Layer 6 of a small transformer language model trained on English Wikipedia (16 layers, counted from 0, width 128).
A neuron's activation on a vector x is GELU(weights . x), where the dot is the dot product.

Input weights of the MLP neurons that the questions are about. A number n stands for (n - 500) times 0.0031.
n10: 680 533 357 696 491 569 520 316 615 576 399 209 500 524 544 510 526 503 600 785 450 507 480 463 393 367 430 347 224 559 513 400 449 678 359 375 416 425 592 456 571 431 513 426 646 464 678 575 556 433 600 399 490 588 740 500 431 415 487 487 690 578 589 664 453 303 405 554 582 503 386 459 583 607 443 434 427 609 606 629 392 533 435 751 576 469 310 585 497 723 595 539 435 631 424 397 563 394 395 650 456 416 510 632 668 312 445 486 524 616 649 503 571 404 409 444 538 623 396 370 535 458 406 470 593 743 553 660
n55: 490 283 481 569 491 514 363 583 443 626 343 493 628 685 685 603 721 700 375 429 407 510 675 426 558 469 590 587 497 455 429 490 250 662 243 745 619 569 438 392 305 497 519 309 448 417 456 401 361 574 519 704 611 606 422 468 468 558 475 569 464 582 500 620 620 667 533 534 365 472 454 531 491 506 570 611 571 692 602 283 510 494 431 519 513 344 651 573 303 405 405 415 523 541 656 642 487 503 379 410 624 491 536 545 598 338 503 385 536 567 428 523 464 659 513 480 466 587 365 429 460 417 312 654 460 475 590 355
n62: 455 663 407 548 560 426 558 486 671 644 396 636 282 581 465 523 533 512 441 500 572 651 275 500 481 601 233 381 519 451 454 562 403 611 529 354 485 493 322 477 631 541 485 553 700 553 484 601 574 643 496 319 758 443 234 253 593 784 278 330 519 508 534 625 431 346 512 377 582 500 374 493 420 367 281 544 443 387 387 344 550 403 516 481 553 359 411 604 580 641 651 504 512 630 455 683 413 468 675 299 396 592 706 407 575 544 496 485 566 596 143 722 756 210 423 544 446 413 626 637 500 471 788 549 280 562 394 571
n98: 547 367 379 651 676 760 476 503 515 452 465 488 234 632 545 301 425 503 641 554 432 571 427 420 515 553 399 429 608 529 616 613 564 509 343 423 530 335 763 464 419 468 556 571 428 541 333 482 442 452 549 460 433 492 503 477 414 405 362 488 443 381 415 342 455 506 647 438 664 388 531 379 486 583 419 577 574 577 637 536 619 442 579 562 497 457 386 534 562 687 497 399 524 459 477 406 462 384 559 633 323 296 497 300 579 560 538 566 452 752 511 592 604 403 353 565 398 521 437 459 509 329 515 450 537 494 527 520
n119: 417 538 525 453 381 365 464 354 390 291 387 456 527 422 578 343 348 526 571 532 611 602 630 706 455 552 568 473 598 513 558 516 464 348 594 377 638 638 559 598 458 544 618 381 386 620 527 389 475 580 618 443 412 599 487 547 535 436 510 422 617 571 554 517 680 666 406 558 444 692 369 503 387 512 318 534 506 509 589 174 442 604 539 506 344 450 510 536 523 411 428 378 605 563 344 375 659 392 396 612 607 512 595 560 588 649 547 510 575 735 369 600 400 421 630 345 319 644 328 462 533 386 429 702 377 629 289 425
n123: 465 420 414 531 464 569 453 304 333 615 424 608 374 421 625 251 517 525 548 504 701 433 556 436 433 597 553 651 542 514 511 307 409 493 343 251 653 424 522 371 435 708 404 610 511 447 767 558 441 422 490 511 329 427 338 514 439 430 489 272 414 414 440 428 507 496 486 355 336 325 409 513 459 607 547 500 525 367 653 633 386 650 663 440 430 332 601 654 532 714 518 659 457 531 581 413 525 324 433 387 633 479 424 284 444 586 573 356 540 459 345 343 557 254 547 426 697 224 310 365 394 667 471 705 415 541 380 330
n128: 647 522 412 469 473 469 753 543 491 563 516 473 674 166 432 297 680 660 385 642 312 644 732 319 561 655 555 497 491 582 629 348 500 500 493 398 606 522 389 542 519 578 478 384 578 506 433 274 380 472 441 530 551 394 539 367 509 552 408 522 480 568 739 568 490 484 529 460 526 429 521 479 429 478 567 356 401 321 701 482 591 506 680 568 704 337 608 579 513 500 513 553 500 450 532 516 704 442 426 564 568 556 434 379 709 528 346 585 428 426 578 513 442 649 536 395 304 538 387 381 440 457 604 439 410 635 420 381
n182: 421 639 466 426 550 473 388 545 562 610 636 440 372 704 490 468 252 571 320 468 544 519 519 560 686 365 430 625 543 640 525 471 565 564 302 451 532 617 323 302 526 469 380 386 538 453 602 477 339 552 549 451 422 473 529 484 497 557 459 608 638 487 303 564 674 465 276 530 390 381 401 545 572 411 408 484 500 433 455 420 319 512 593 446 534 386 378 643 513 368 343 423 413 562 238 490 647 610 305 541 663 534 636 604 668 619 383 651 638 586 601 646 573 512 746 616 530 374 466 532 490 418 599 506 549 554 569 512
n184: 628 532 593 516 381 568 374 644 616 489 384 420 651 420 550 639 554 423 602 540 477 621 380 556 516 434 517 397 571 520 593 558 426 510 674 386 566 587 436 450 373 510 543 440 346 393 345 718 455 437 315 350 516 633 443 692 571 615 562 372 326 563 487 546 374 340 567 491 682 560 459 531 396 459 310 252 618 405 500 562 666 614 621 602 454 510 503 385 474 408 584 712 547 571 484 514 513 524 555 569 500 656 719 324 636 494 243 534 366 742 458 543 563 419 433 687 550 562 433 609 715 513 440 464 380 522 349 216
n189: 364 535 592 615 552 427 568 524 423 364 391 400 404 396 342 466 413 454 514 480 569 561 475 483 430 524 534 419 676 561 615 328 394 448 600 548 648 385 420 324 551 437 422 421 288 464 593 409 557 452 419 552 569 513 559 561 523 645 558 356 531 639 503 464 576 440 324 450 726 478 399 535 580 497 453 468 486 535 672 522 801 459 454 609 497 390 565 605 573 472 469 298 457 694 403 652 542 497 442 514 460 419 486 526 420 592 473 545 554 573 476 463 506 489 407 532 324 353 421 453 526 586 556 489 645 511 658 568
n211: 466 561 668 687 485 622 174 440 663 486 515 569 516 418 294 635 287 535 461 365 540 425 472 264 594 452 484 604 534 299 648 519 561 616 209 425 409 564 535 414 411 601 588 563 478 457 598 372 512 602 643 588 441 397 319 497 506 595 565 500 595 407 425 420 582 684 583 458 468 561 503 396 269 585 408 500 547 470 673 403 658 485 577 337 503 532 487 544 478 337 452 442 574 620 615 416 637 517 549 547 494 615 622 474 552 394 552 462 356 454 588 667 532 593 500 546 482 506 488 697 532 530 380 378 482 503 272 482
n240: 454 285 515 421 592 413 650 262 591 409 515 354 529 337 691 547 509 424 410 537 635 460 656 488 478 614 512 455 436 454 516 564 449 362 403 429 537 576 456 352 569 524 605 363 506 555 552 462 470 551 473 651 515 273 387 479 517 506 399 385 569 402 469 632 509 491 487 286 284 509 509 603 408 431 442 390 463 688 582 524 569 302 601 342 549 628 683 494 397 563 651 624 706 503 368 598 651 431 390 457 669 572 237 474 564 497 485 428 648 545 389 497 416 549 491 393 447 312 627 506 343 574 491 636 485 577 451 452
n247: 603 494 463 440 645 344 524 461 621 589 563 389 528 452 589 524 634 728 449 470 523 465 544 479 562 564 411 255 674 407 456 397 434 431 398 483 485 428 551 413 658 532 391 320 491 590 420 530 509 514 537 552 633 600 557 526 521 419 718 549 449 525 383 309 417 548 416 514 452 486 553 618 483 540 372 679 612 506 681 572 527 276 431 444 558 692 479 453 411 426 734 506 467 572 520 491 515 587 515 365 333 540 364 591 596 637 434 575 359 636 249 530 518 456 506 237 520 356 506 568 558 528 473 397 477 399 474 448
n282: 506 618 429 636 559 380 516 557 401 734 423 150 427 324 490 551 555 652 454 678 708 481 312 334 316 542 554 513 469 475 573 230 620 549 616 534 544 422 377 294 423 488 623 567 310 559 546 358 484 506 353 464 553 396 461 481 463 641 559 383 500 443 415 362 538 503 516 533 562 362 545 663 533 411 512 404 506 598 562 468 516 609 413 389 679 585 732 357 653 571 378 318 445 503 538 620 412 617 500 516 522 592 497 512 456 549 559 739 574 387 466 395 484 538 519 577 600 500 466 700 615 488 391 554 531 406 648 398
n300: 526 642 460 420 396 492 602 256 504 581 529 578 481 496 560 582 569 530 551 601 533 311 438 463 612 451 642 527 401 445 436 351 519 370 661 364 481 409 709 447 402 507 444 571 587 474 648 443 496 529 431 210 573 664 689 559 342 275 408 246 610 575 732 635 422 651 228 373 382 572 546 553 404 554 331 512 530 450 595 595 504 375 515 411 537 481 330 725 261 441 640 562 675 478 389 332 844 229 379 641 349 482 550 549 460 529 711 970 379 317 493 545 448 548 594 394 507 537 442 526 477 593 508 322 389 439 526 533
n312: 521 450 381 585 542 468 582 696 482 312 298 798 531 515 563 260 541 622 517 704 586 574 538 482 350 534 458 441 412 618 575 543 494 529 597 500 596 576 488 458 533 512 536 482 500 385 641 579 359 560 465 509 521 649 533 547 333 554 385 491 488 364 577 500 530 685 640 543 567 590 477 506 549 230 390 584 566 581 512 550 425 356 454 323 648 491 567 492 563 481 543 658 503 515 462 466 476 547 428 372 494 564 463 511 229 558 310 470 594 516 436 645 521 533 458 450 614 694 451 611 512 368 473 494 497 277 548 389
n321: 603 486 358 618 556 508 522 530 410 546 385 366 400 561 453 393 153 648 617 682 680 670 672 443 571 423 468 736 563 612 240 420 547 514 373 435 383 451 656 313 629 431 702 457 597 567 448 348 698 524 431 559 402 570 554 566 452 379 451 545 367 500 743 598 393 568 550 550 496 442 436 318 449 665 540 511 500 507 522 555 586 549 540 596 750 694 460 587 411 717 446 299 576 451 293 544 348 807 344 305 475 479 616 543 266 349 434 457 522 526 528 464 368 352 378 325 514 553 579 489 720 462 547 578 353 473 412 538
n332: 521 503 493 649 530 515 464 487 382 454 476 630 478 525 593 677 582 551 514 639 440 507 420 290 443 648 475 651 437 395 539 606 591 328 649 442 553 431 493 629 403 472 281 404 561 580 519 590 406 354 435 375 608 404 622 587 404 668 482 483 572 582 626 443 685 540 500 426 460 455 574 652 337 428 557 470 939 319 631 837 414 409 471 695 377 635 691 480 432 510 558 680 496 583 563 522 599 594 493 213 471 431 199 557 476 400 434 493 424 444 593 261 603 679 593 280 503 341 510 330 493 531 707 281 398 514 465 368
n342: 589 384 558 516 672 620 505 551 400 442 500 571 466 467 391 392 529 396 364 632 289 532 641 573 478 459 651 455 630 471 519 564 437 586 451 428 554 524 569 339 590 516 355 435 473 476 582 497 476 508 404 564 331 470 598 458 381 523 676 469 407 546 457 431 559 481 525 559 616 622 459 446 526 550 523 399 465 554 506 566 519 370 536 589 468 467 536 503 578 600 344 269 552 627 343 459 460 466 607 495 484 461 437 447 561 659 411 590 579 511 617 535 611 748 301 373 513 519 576 465 430 435 438 500 466 441 382 658
n365: 512 488 465 477 467 671 488 710 345 523 710 628 413 464 431 506 442 500 535 587 577 423 526 389 461 356 623 333 608 488 377 497 628 315 506 543 393 561 600 382 374 453 554 500 394 412 332 366 418 534 517 321 412 679 624 377 543 511 674 474 494 513 597 449 569 388 494 449 363 658 585 514 312 448 503 453 402 575 610 572 692 432 308 718 512 669 533 624 548 475 500 564 400 293 350 466 589 569 569 536 506 506 454 494 667 509 573 430 467 422 373 566 407 541 322 487 574 488 538 592 506 451 299 408 359 543 506 488
n376: 347 767 552 410 436 396 566 482 394 542 688 205 488 492 488 589 425 688 373 508 297 508 356 457 743 672 693 520 261 679 469 488 626 500 354 685 454 655 543 535 243 353 592 570 500 333 746 414 232 459 351 524 523 420 414 416 479 558 565 586 457 427 687 344 527 473 355 401 228 489 555 416 647 500 555 556 454 404 587 466 558 485 370 415 481 512 543 536 71 693 473 485 445 557 706 686 400 370 403 462 309 713 358 406 436 358 643 445 633 665 537 376 419 416 527 456 710 611 440 692 404 533 457 312 578 272 420 387
n381: 540 269 539 526 574 547 446 500 448 652 432 693 493 338 604 740 503 531 348 503 411 729 424 500 590 516 543 566 513 444 493 418 391 600 432 429 450 660 687 510 466 454 577 443 422 398 524 303 520 667 503 379 513 469 453 388 548 576 381 445 683 507 698 663 634 365 591 440 456 535 298 757 388 397 538 542 703 468 401 493 429 539 486 503 523 779 195 475 309 454 666 484 578 458 190 586 473 496 381 547 446 377 619 459 549 645 666 486 327 570 542 436 446 408 436 496 529 463 682 317 604 417 520 393 471 592 626 392
n389: 593 603 517 508 458 503 523 557 675 605 641 557 562 678 557 582 514 471 462 622 475 636 452 451 503 522 426 284 525 637 469 357 520 456 540 598 602 528 483 520 612 600 647 469 339 452 711 514 461 579 495 485 506 591 678 578 554 594 553 351 517 473 421 557 412 632 347 527 558 464 683 640 530 442 398 396 443 598 526 742 609 508 300 503 402 523 428 580 454 589 563 542 422 583 407 584 370 575 485 463 385 470 456 559 606 450 359 636 520 503 519 591 568 520 486 509 427 528 459 613 203 277 534 650 495 451 379 439
n433: 527 610 497 470 534 523 491 543 461 358 693 522 433 491 245 454 450 525 444 555 521 482 635 540 698 506 381 424 270 266 576 456 547 417 434 588 390 420 547 460 491 485 685 433 441 680 525 565 387 468 338 494 638 403 599 581 555 598 590 461 515 487 464 286 527 377 556 396 774 715 538 549 500 491 400 408 530 359 637 416 641 434 559 427 569 528 618 325 476 579 537 610 484 720 398 456 509 400 478 616 568 547 727 543 464 541 447 432 540 580 538 592 479 286 380 426 500 558 571 442 604 488 479 318 632 372 536 628
n446: 537 533 588 379 578 471 578 468 349 627 752 482 441 493 825 591 406 568 471 507 633 413 431 406 580 579 621 650 325 543 382 452 555 601 449 571 299 556 613 330 595 330 487 490 374 371 570 274 523 461 464 500 592 377 629 318 476 582 540 653 364 599 351 479 382 541 534 570 421 600 557 538 433 468 418 504 604 487 665 456 503 635 568 346 596 621 572 604 386 547 377 402 456 753 444 369 193 274 437 373 642 682 459 503 378 347 542 459 572 739 315 439 446 470 493 542 455 286 428 513 555 477 544 587 681 571 590 510
n447: 379 511 389 624 543 482 437 623 492 641 394 378 429 503 535 392 414 486 461 590 465 443 617 563 432 651 611 714 327 580 318 589 528 524 471 586 416 545 329 588 361 474 276 476 478 436 599 425 460 484 421 500 503 569 388 404 354 480 444 563 481 517 403 365 462 530 486 626 519 618 644 557 516 448 684 545 414 573 555 674 522 375 522 486 554 469 681 548 571 477 627 534 389 564 468 539 411 523 443 514 610 492 553 497 548 369 371 431 450 534 379 478 533 594 681 457 503 532 484 522 455 697 426 411 576 648 554 521
n457: 604 591 458 602 463 418 504 541 504 695 507 458 579 344 518 435 709 757 619 402 800 396 479 562 396 381 594 665 369 624 276 504 732 510 426 766 579 521 540 661 456 468 572 366 657 532 737 460 458 524 563 500 592 233 474 450 623 650 600 353 642 344 582 393 478 474 335 305 397 570 449 644 435 734 690 466 550 368 408 516 489 564 434 435 575 322 591 497 327 647 595 609 408 715 685 629 468 557 206 489 471 517 489 473 713 580 405 592 544 383 357 464 641 318 474 413 693 511 482 608 437 455 540 529 400 607 575 419
n480: 445 679 662 433 482 507 351 575 420 603 382 452 674 540 450 235 402 500 443 516 510 334 594 510 382 540 274 490 523 474 691 359 490 487 549 626 474 234 720 606 682 439 555 385 626 326 462 493 433 371 427 602 413 457 407 403 391 692 578 484 444 531 542 281 582 643 337 602 359 484 497 484 553 579 559 503 258 516 671 572 638 552 533 579 377 530 686 589 763 476 630 612 567 503 403 550 500 369 562 621 533 399 554 626 439 570 468 384 610 507 405 619 579 448 417 394 634 487 627 611 371 623 447 585 469 497 402 702

Each question shows a token from some text and the vector x that enters the MLP there. A number n stands for (n - 500) times 0.0062.

".": 536 470 684 504 494 383 435 540 508 378 441 439 582 455 486 580 592 524 672 333 589 444 404 479 627 437 605 451 450 445 499 460 430 514 713 548 474 540 465 591 443 602 577 650 533 612 426 500 452 473 607 618 384 485 477 505 467 464 505 485 551 604 571 532 327 386 570 503 623 509 422 472 564 470 597 578 344 470 523 615 323 425 435 407 306 538 391 552 515 452 387 545 489 532 532 285 299 601 511 549 658 343 565 387 560 585 601 496 300 420 573 466 333 530 550 594 586 568 666 628 455 448 508 505 450 361 476 476
The most active neuron and its activation: n184, at about 1.1

"elec": 495 433 526 557 495 299 645 382 555 416 443 173 532 588 595 568 536 451 715 528 662 378 723 719 507 483 459 442 581 403 522 573 425 511 660 569 443 566 485 614 532 400 493 639 544 689 426 396 578 571 420 430 437 555 355 625 551 464 356 550 632 574 545 565 500 534 613 584 446 405 629 536 405 636 616 409 453 440 493 550 415 377 398 427 478 476 425 276 565 287 408 365 486 605 586 324 499 501 488 590 635 408 289 480 503 629 581 492 468 430 657 552 427 413 437 611 449 513 536 380 520 515 428 499 475 415 509 474
The most active neuron and its activation: n119, at about 3.5

"ing ": 485 424 505 437 480 482 462 452 499 470 521 487 506 555 508 444 535 524 585 439 550 511 511 468 545 453 474 489 539 470 565 513 478 554 571 408 512 529 525 467 523 624 451 628 572 478 464 516 512 479 483 600 500 547 529 479 440 495 431 642 497 518 570 549 383 422 515 471 582 522 498 424 533 573 511 484 503 445 422 583 474 513 439 469 415 381 461 401 554 368 462 449 442 453 516 416 429 438 444 544 530 540 484 465 458 616 734 537 446 479 566 381 443 437 421 566 492 510 515 515 479 518 542 566 541 429 465 499
The three highest activations, in order: n123, n98, n300

"stric": 477 440 606 505 344 309 589 550 495 367 486 292 479 470 380 456 715 433 649 459 575 484 461 675 368 408 589 478 547 497 578 540 445 516 435 537 487 419 492 696 544 454 623 653 570 506 389 404 514 565 579 476 465 698 475 537 508 505 323 550 620 609 593 564 540 489 650 636 436 461 691 554 607 490 593 451 370 448 431 504 416 312 359 424 519 417 451 401 629 557 437 307 475 479 739 244 392 569 545 594 669 504 213 407 510 689 596 552 316 514 615 590 376 413 425 579 474 460 489 528 507 593 545 501 453 404 406 463
The neuron with the highest activation: n119

"i": 578 541 494 332 513 372 590 609 608 242 666 436 589 583 262 326 524 588 521 337 746 440 596 665 437 453 610 562 498 412 502 584 466 477 428 418 516 472 385 531 325 367 573 579 578 606 311 619 549 371 519 434 483 525 481 384 442 688 405 643 709 409 542 478 410 460 677 463 379 487 647 422 471 594 551 607 379 399 415 502 541 645 580 351 391 567 383 326 772 424 678 399 509 528 516 403 494 495 559 548 532 435 471 500 635 535 485 460 630 548 724 328 385 443 185 449 499 579 602 555 516 655 704 423 463 330 389 468
The most active neuron and its activation: n433, at about 4.1

"des": 422 453 329 515 553 252 574 430 509 438 577 383 487 511 460 381 626 668 525 530 539 457 390 403 497 429 464 634 521 421 423 606 562 639 720 578 600 452 398 543 540 618 457 719 586 663 494 412 558 518 427 573 673 505 518 552 580 583 438 577 710 475 538 524 568 534 436 489 516 566 431 504 525 532 625 324 551 360 363 592 449 478 477 475 319 485 433 535 566 362 430 454 495 578 433 331 372 711 489 705 533 506 353 479 565 578 563 378 323 425 501 460 427 483 289 739 492 361 632 484 348 404 510 489 449 511 443 452
The neuron with the highest activation: n457

"s": 530 450 406 601 428 404 638 490 651 402 562 476 485 578 609 450 558 510 649 487 446 420 515 478 647 500 706 574 471 304 518 496 395 593 605 479 534 421 494 702 577 599 444 672 532 598 437 534 655 312 414 613 599 536 502 519 501 534 415 675 525 494 470 595 478 386 596 596 400 637 425 471 445 494 522 432 454 582 557 579 471 551 393 423 445 495 497 507 594 377 475 359 489 532 519 308 233 559 465 647 528 418 380 556 432 437 612 464 493 399 512 413 289 519 399 616 400 463 568 542 476 389 535 462 536 390 500 358
The neuron with the highest activation: n446

"ese ": 502 454 538 533 485 431 499 422 478 460 508 456 398 553 448 461 512 531 560 491 517 501 491 499 552 478 469 565 472 380 537 547 481 464 539 436 495 469 535 576 500 533 451 629 542 505 393 539 495 450 473 487 448 516 541 542 493 530 506 611 438 481 565 537 503 416 491 517 480 475 510 466 479 586 477 542 496 465 531 675 456 522 373 458 405 318 407 465 559 432 451 507 430 481 426 403 462 513 495 544 485 462 489 427 517 618 702 525 380 468 552 486 433 475 441 544 535 451 614 475 591 507 534 547 515 424 528 568
The most active neuron and its activation: n98, at about 2.3

"end": 430 322 542 513 568 348 635 487 508 359 545 347 495 580 480 425 635 491 566 456 522 416 677 592 562 555 539 369 425 354 613 620 378 483 782 519 727 375 361 532 587 586 352 567 570 584 318 415 565 557 410 745 539 612 415 585 551 491 505 678 552 517 523 538 391 375 538 465 436 465 584 469 400 614 529 417 489 517 379 645 402 434 405 428 484 594 580 479 457 372 424 486 568 558 600 384 490 486 499 610 500 442 366 598 502 501 563 455 323 568 547 418 343 565 376 686 551 308 502 445 469 659 424 498 469 314 553 448
The two highest activations, in order: n240, n247

"N": 489 408 559 420 508 432 459 409 551 417 593 482 557 677 459 497 517 594 638 389 478 499 470 538 548 435 488 420 553 392 493 560 477 552 677 458 361 487 262 593 450 437 462 577 580 536 427 538 696 272 498 686 566 589 462 521 528 450 554 623 526 583 520 492 430 451 558 618 493 520 607 527 425 529 620 489 519 477 480 692 364 425 441 584 384 531 504 339 457 458 559 446 433 566 542 295 386 599 401 479 583 544 383 460 460 592 574 491 288 421 474 382 388 626 431 559 510 419 542 627 452 425 567 430 575 428 556 467
The most active neuron and its activation: n332, at about 3.8

"es": 447 532 484 273 498 324 468 620 490 579 573 384 579 538 364 287 608 560 569 301 501 465 304 443 502 479 592 581 541 387 445 508 410 565 594 512 689 454 384 512 495 559 407 654 605 714 379 421 497 486 544 575 559 580 576 621 516 663 453 556 573 447 546 535 465 463 455 558 400 575 528 264 602 581 595 483 442 520 457 525 612 533 422 315 364 510 493 414 491 335 411 388 524 527 493 268 368 554 408 696 505 376 551 515 541 690 559 409 414 377 475 506 331 595 413 830 487 581 618 737 449 541 552 514 507 442 447 510
The three highest activations, in order: n282, n480, n211

"up": 451 460 594 546 609 297 596 525 385 483 415 367 392 695 366 345 482 398 696 346 351 489 575 614 525 433 557 543 589 325 470 570 462 431 886 392 583 555 413 580 452 599 442 586 444 517 437 433 645 476 534 539 542 614 480 545 361 669 486 538 503 538 490 454 331 464 563 585 536 563 588 450 545 441 703 494 461 497 268 633 567 428 299 357 446 537 454 362 483 454 532 366 566 537 360 484 376 534 468 694 658 408 314 653 517 562 511 486 323 507 491 519 539 568 342 678 561 525 537 602 455 680 533 570 551 401 391 490
The three highest activations, in order: n447, n342, n189

"inter": 440 340 580 529 513 361 532 438 490 507 629 542 638 563 558 326 494 460 630 614 537 429 583 415 423 579 541 479 429 359 519 597 389 532 590 551 524 352 355 414 574 507 445 570 579 535 301 570 561 456 628 666 418 716 458 634 505 663 468 694 497 552 602 440 483 513 470 478 429 468 475 470 512 574 672 535 379 481 421 631 343 534 374 338 452 531 337 456 671 332 457 388 470 514 555 481 446 660 547 691 613 529 482 509 385 527 547 337 363 519 422 377 397 459 442 725 389 433 822 337 344 470 549 478 582 463 488 408
The neuron with the highest activation: n480

"and": 301 418 577 420 690 474 582 565 518 317 706 495 395 718 465 452 589 479 632 473 573 429 453 490 527 439 651 536 343 383 759 688 404 421 956 494 737 527 502 472 591 511 488 601 518 479 477 436 635 422 450 598 416 575 444 507 527 534 407 622 407 732 461 684 489 335 430 611 576 326 494 496 366 605 663 591 505 578 365 490 492 424 377 321 424 440 526 492 390 473 361 412 569 532 557 461 426 519 431 476 635 603 402 508 543 566 562 377 386 542 635 340 395 418 277 619 406 430 558 401 472 542 413 553 426 382 615 512
The neuron with the highest activation: n189

"sh": 368 434 487 435 431 427 562 336 561 381 438 460 583 620 477 590 586 690 578 429 527 520 576 544 576 435 672 541 458 473 493 646 401 651 718 462 518 391 508 704 480 514 301 678 470 532 478 562 644 372 450 668 560 608 506 426 481 557 649 734 617 413 591 602 505 536 571 681 600 298 444 440 446 514 539 479 423 534 496 610 503 481 321 351 469 462 490 528 543 375 378 337 457 427 543 246 443 580 464 540 468 486 361 430 629 482 551 450 424 452 529 491 265 453 405 587 456 311 640 504 507 424 500 592 541 408 551 361
The most active neuron and its activation: n55, at about 1.2

"V": 461 417 648 440 461 533 455 415 540 267 588 454 563 565 409 467 500 506 515 281 535 551 511 564 626 455 555 473 487 449 537 471 496 552 494 546 361 541 422 648 455 499 483 685 538 573 520 440 660 473 482 480 517 480 419 482 594 482 473 609 574 475 440 496 550 434 556 730 474 533 557 439 448 442 648 362 455 525 569 573 190 390 384 328 403 379 482 260 545 406 432 536 501 631 649 345 474 610 528 643 625 596 399 442 501 649 594 498 348 439 550 409 358 532 431 665 579 482 632 430 351 551 530 621 678 316 551 421
The most active neuron and its activation: n211, at about 2

"Can": 585 518 547 555 461 470 513 333 463 316 566 366 530 575 465 441 515 594 530 368 670 542 552 560 376 439 532 595 516 331 607 469 395 500 683 501 553 462 432 486 473 343 497 678 619 485 331 453 696 439 440 592 423 550 373 520 577 431 500 646 567 538 493 677 519 371 637 637 483 547 700 548 558 524 523 447 451 358 492 601 324 464 377 366 434 477 463 374 635 419 393 409 493 591 518 246 478 481 556 479 739 443 358 491 533 576 603 516 353 547 599 432 471 480 473 622 615 508 494 541 512 430 572 410 496 271 534 492
The neuron with the highest activation: n282

"u": 548 607 566 402 612 415 634 632 446 473 516 494 582 664 466 249 368 489 470 224 676 486 560 668 658 440 503 710 428 334 513 577 411 510 595 713 457 407 361 634 564 577 466 675 513 580 457 441 487 374 367 433 515 653 369 427 529 560 414 505 554 653 503 597 482 379 615 564 539 419 479 416 656 602 449 623 330 459 439 517 454 378 308 395 412 443 474 448 490 464 581 512 444 403 575 374 487 444 469 578 654 557 481 606 545 671 576 454 418 467 550 441 380 538 324 429 362 580 675 590 328 576 612 425 534 392 467 345
The most active neuron and its activation: n480, at about 2.7

"re": 401 547 490 245 559 554 555 439 403 281 472 434 477 614 388 613 674 502 656 581 518 514 762 530 504 483 608 542 730 296 545 579 336 584 618 489 533 540 397 708 448 455 580 755 658 505 440 600 574 284 486 536 477 629 655 690 528 537 278 523 608 363 495 438 408 282 691 541 489 564 478 518 547 453 649 536 374 443 453 486 491 472 648 463 436 439 262 309 489 320 259 428 534 522 588 516 506 715 535 615 477 524 515 558 418 531 480 638 481 441 516 545 496 399 298 393 568 526 543 401 311 509 431 318 521 426 686 380
The most active neuron and its activation: n433, at about 2

"au": 491 427 600 420 572 389 528 468 617 518 567 440 542 512 576 531 446 589 542 597 555 371 514 592 459 415 442 648 391 305 502 485 463 405 641 610 516 373 440 483 596 451 359 603 618 526 465 480 608 528 497 621 657 680 441 561 564 742 421 621 590 581 412 665 454 368 543 587 498 550 587 414 589 483 602 363 397 389 516 575 422 402 360 394 416 514 503 403 579 429 469 405 559 513 584 211 390 458 523 602 629 453 360 465 512 539 618 458 435 413 553 471 473 494 356 645 491 538 564 385 343 482 523 570 489 330 418 361
The three highest activations, in order: n446, n480, n240

"me": 321 247 434 413 619 445 483 522 588 452 498 427 698 744 556 499 519 580 510 466 512 532 568 438 509 419 557 499 431 317 538 584 400 624 699 428 471 302 400 527 430 544 458 616 584 564 339 427 491 572 504 717 535 551 523 545 543 629 492 672 625 579 542 661 411 598 604 549 420 446 508 490 649 558 611 311 364 544 502 598 348 417 433 527 447 529 420 534 660 451 398 378 483 435 579 339 411 597 477 470 460 508 303 549 456 595 585 491 511 428 529 492 474 597 441 617 521 416 613 465 389 444 527 441 469 225 454 449
The two highest activations, in order: n55, n342

"et": 386 516 788 346 516 613 483 645 445 311 422 504 503 419 275 470 466 539 731 465 545 348 420 531 543 428 630 613 533 350 639 622 446 588 870 416 536 481 409 461 593 387 578 591 515 550 448 468 547 513 485 640 455 411 586 446 529 426 345 640 490 615 437 656 502 583 550 784 406 540 686 586 512 441 601 562 410 395 344 563 496 354 344 310 519 438 438 507 576 309 411 442 500 430 468 260 505 592 565 429 592 545 357 549 601 643 497 446 344 454 781 460 474 462 459 568 355 380 494 687 550 482 380 624 443 359 580 468
The neuron with the highest activation: n211

"o ": 500 396 537 400 487 450 541 489 515 425 446 387 458 624 489 490 512 521 523 382 519 466 523 506 558 440 471 526 513 499 543 639 427 496 471 475 483 521 531 562 527 511 518 615 514 479 464 562 503 477 520 557 459 492 402 505 537 571 435 573 554 535 491 558 425 365 496 480 463 526 488 390 533 507 548 501 471 427 515 608 504 458 404 481 463 340 465 436 619 450 514 520 384 525 537 365 398 507 462 541 546 591 473 452 520 624 722 463 475 502 487 425 410 481 471 597 582 470 592 496 445 554 527 519 495 482 486 441
The most active neuron and its activation: n123, at about 1.5

"t": 371 559 608 450 570 455 554 610 558 426 619 495 631 592 328 371 434 542 611 234 735 337 404 619 559 466 709 497 626 443 497 678 517 543 641 423 473 529 442 761 656 514 588 610 449 560 519 557 518 523 493 430 417 637 559 318 570 479 487 565 497 508 581 510 352 324 523 614 263 582 472 468 574 434 447 537 438 552 351 465 562 469 453 354 556 634 333 347 535 392 536 413 392 414 650 296 507 405 479 583 430 284 540 340 501 625 544 479 389 515 447 474 319 421 424 596 554 406 613 505 265 702 704 459 608 386 554 640
The most active neuron and its activation: n365, at about 1.3

"p": 380 324 509 563 439 363 606 461 559 478 477 294 546 605 470 542 613 504 597 464 440 477 597 583 575 436 605 513 509 368 479 476 473 615 803 464 506 517 443 529 572 447 473 643 499 643 466 564 660 388 440 526 534 425 481 581 600 567 497 725 497 628 381 555 406 543 523 522 534 551 468 477 413 459 479 510 521 599 210 620 435 407 375 561 465 509 461 387 642 497 487 448 496 426 567 294 431 547 403 631 618 436 342 531 410 673 599 425 521 413 435 503 331 617 426 627 475 417 491 458 479 539 530 477 529 361 504 328
The two highest activations, in order: n282, n240

"ist": 376 320 760 538 428 650 389 557 428 390 366 417 602 671 402 295 581 428 547 376 620 331 422 560 649 553 724 549 415 530 513 562 426 504 585 355 828 515 372 622 584 364 556 569 637 527 351 390 584 324 516 601 510 533 511 647 603 488 465 631 587 659 524 543 586 405 630 473 528 596 597 527 482 531 440 471 520 392 447 540 381 396 515 464 506 418 328 323 544 332 296 441 497 560 437 576 470 443 536 501 710 452 463 470 602 554 495 280 466 561 570 388 493 439 300 623 420 440 632 539 453 727 775 454 494 424 510 450
The three highest activations, in order: n184, n189, n332

"d": 548 408 526 617 532 416 656 466 554 389 472 486 566 599 482 523 474 540 530 405 485 377 520 651 547 492 559 474 509 283 545 620 438 558 776 531 602 439 367 512 562 438 453 643 535 652 521 504 567 476 359 763 452 488 520 555 530 542 448 575 617 599 512 580 446 393 509 583 581 546 514 510 414 511 498 368 511 571 483 636 400 411 408 387 377 504 511 424 555 475 413 373 619 455 599 369 388 563 432 597 530 447 429 461 489 496 619 372 385 356 533 331 439 532 410 543 513 295 591 450 490 600 494 443 505 381 570 365
The neuron with the highest activation: n332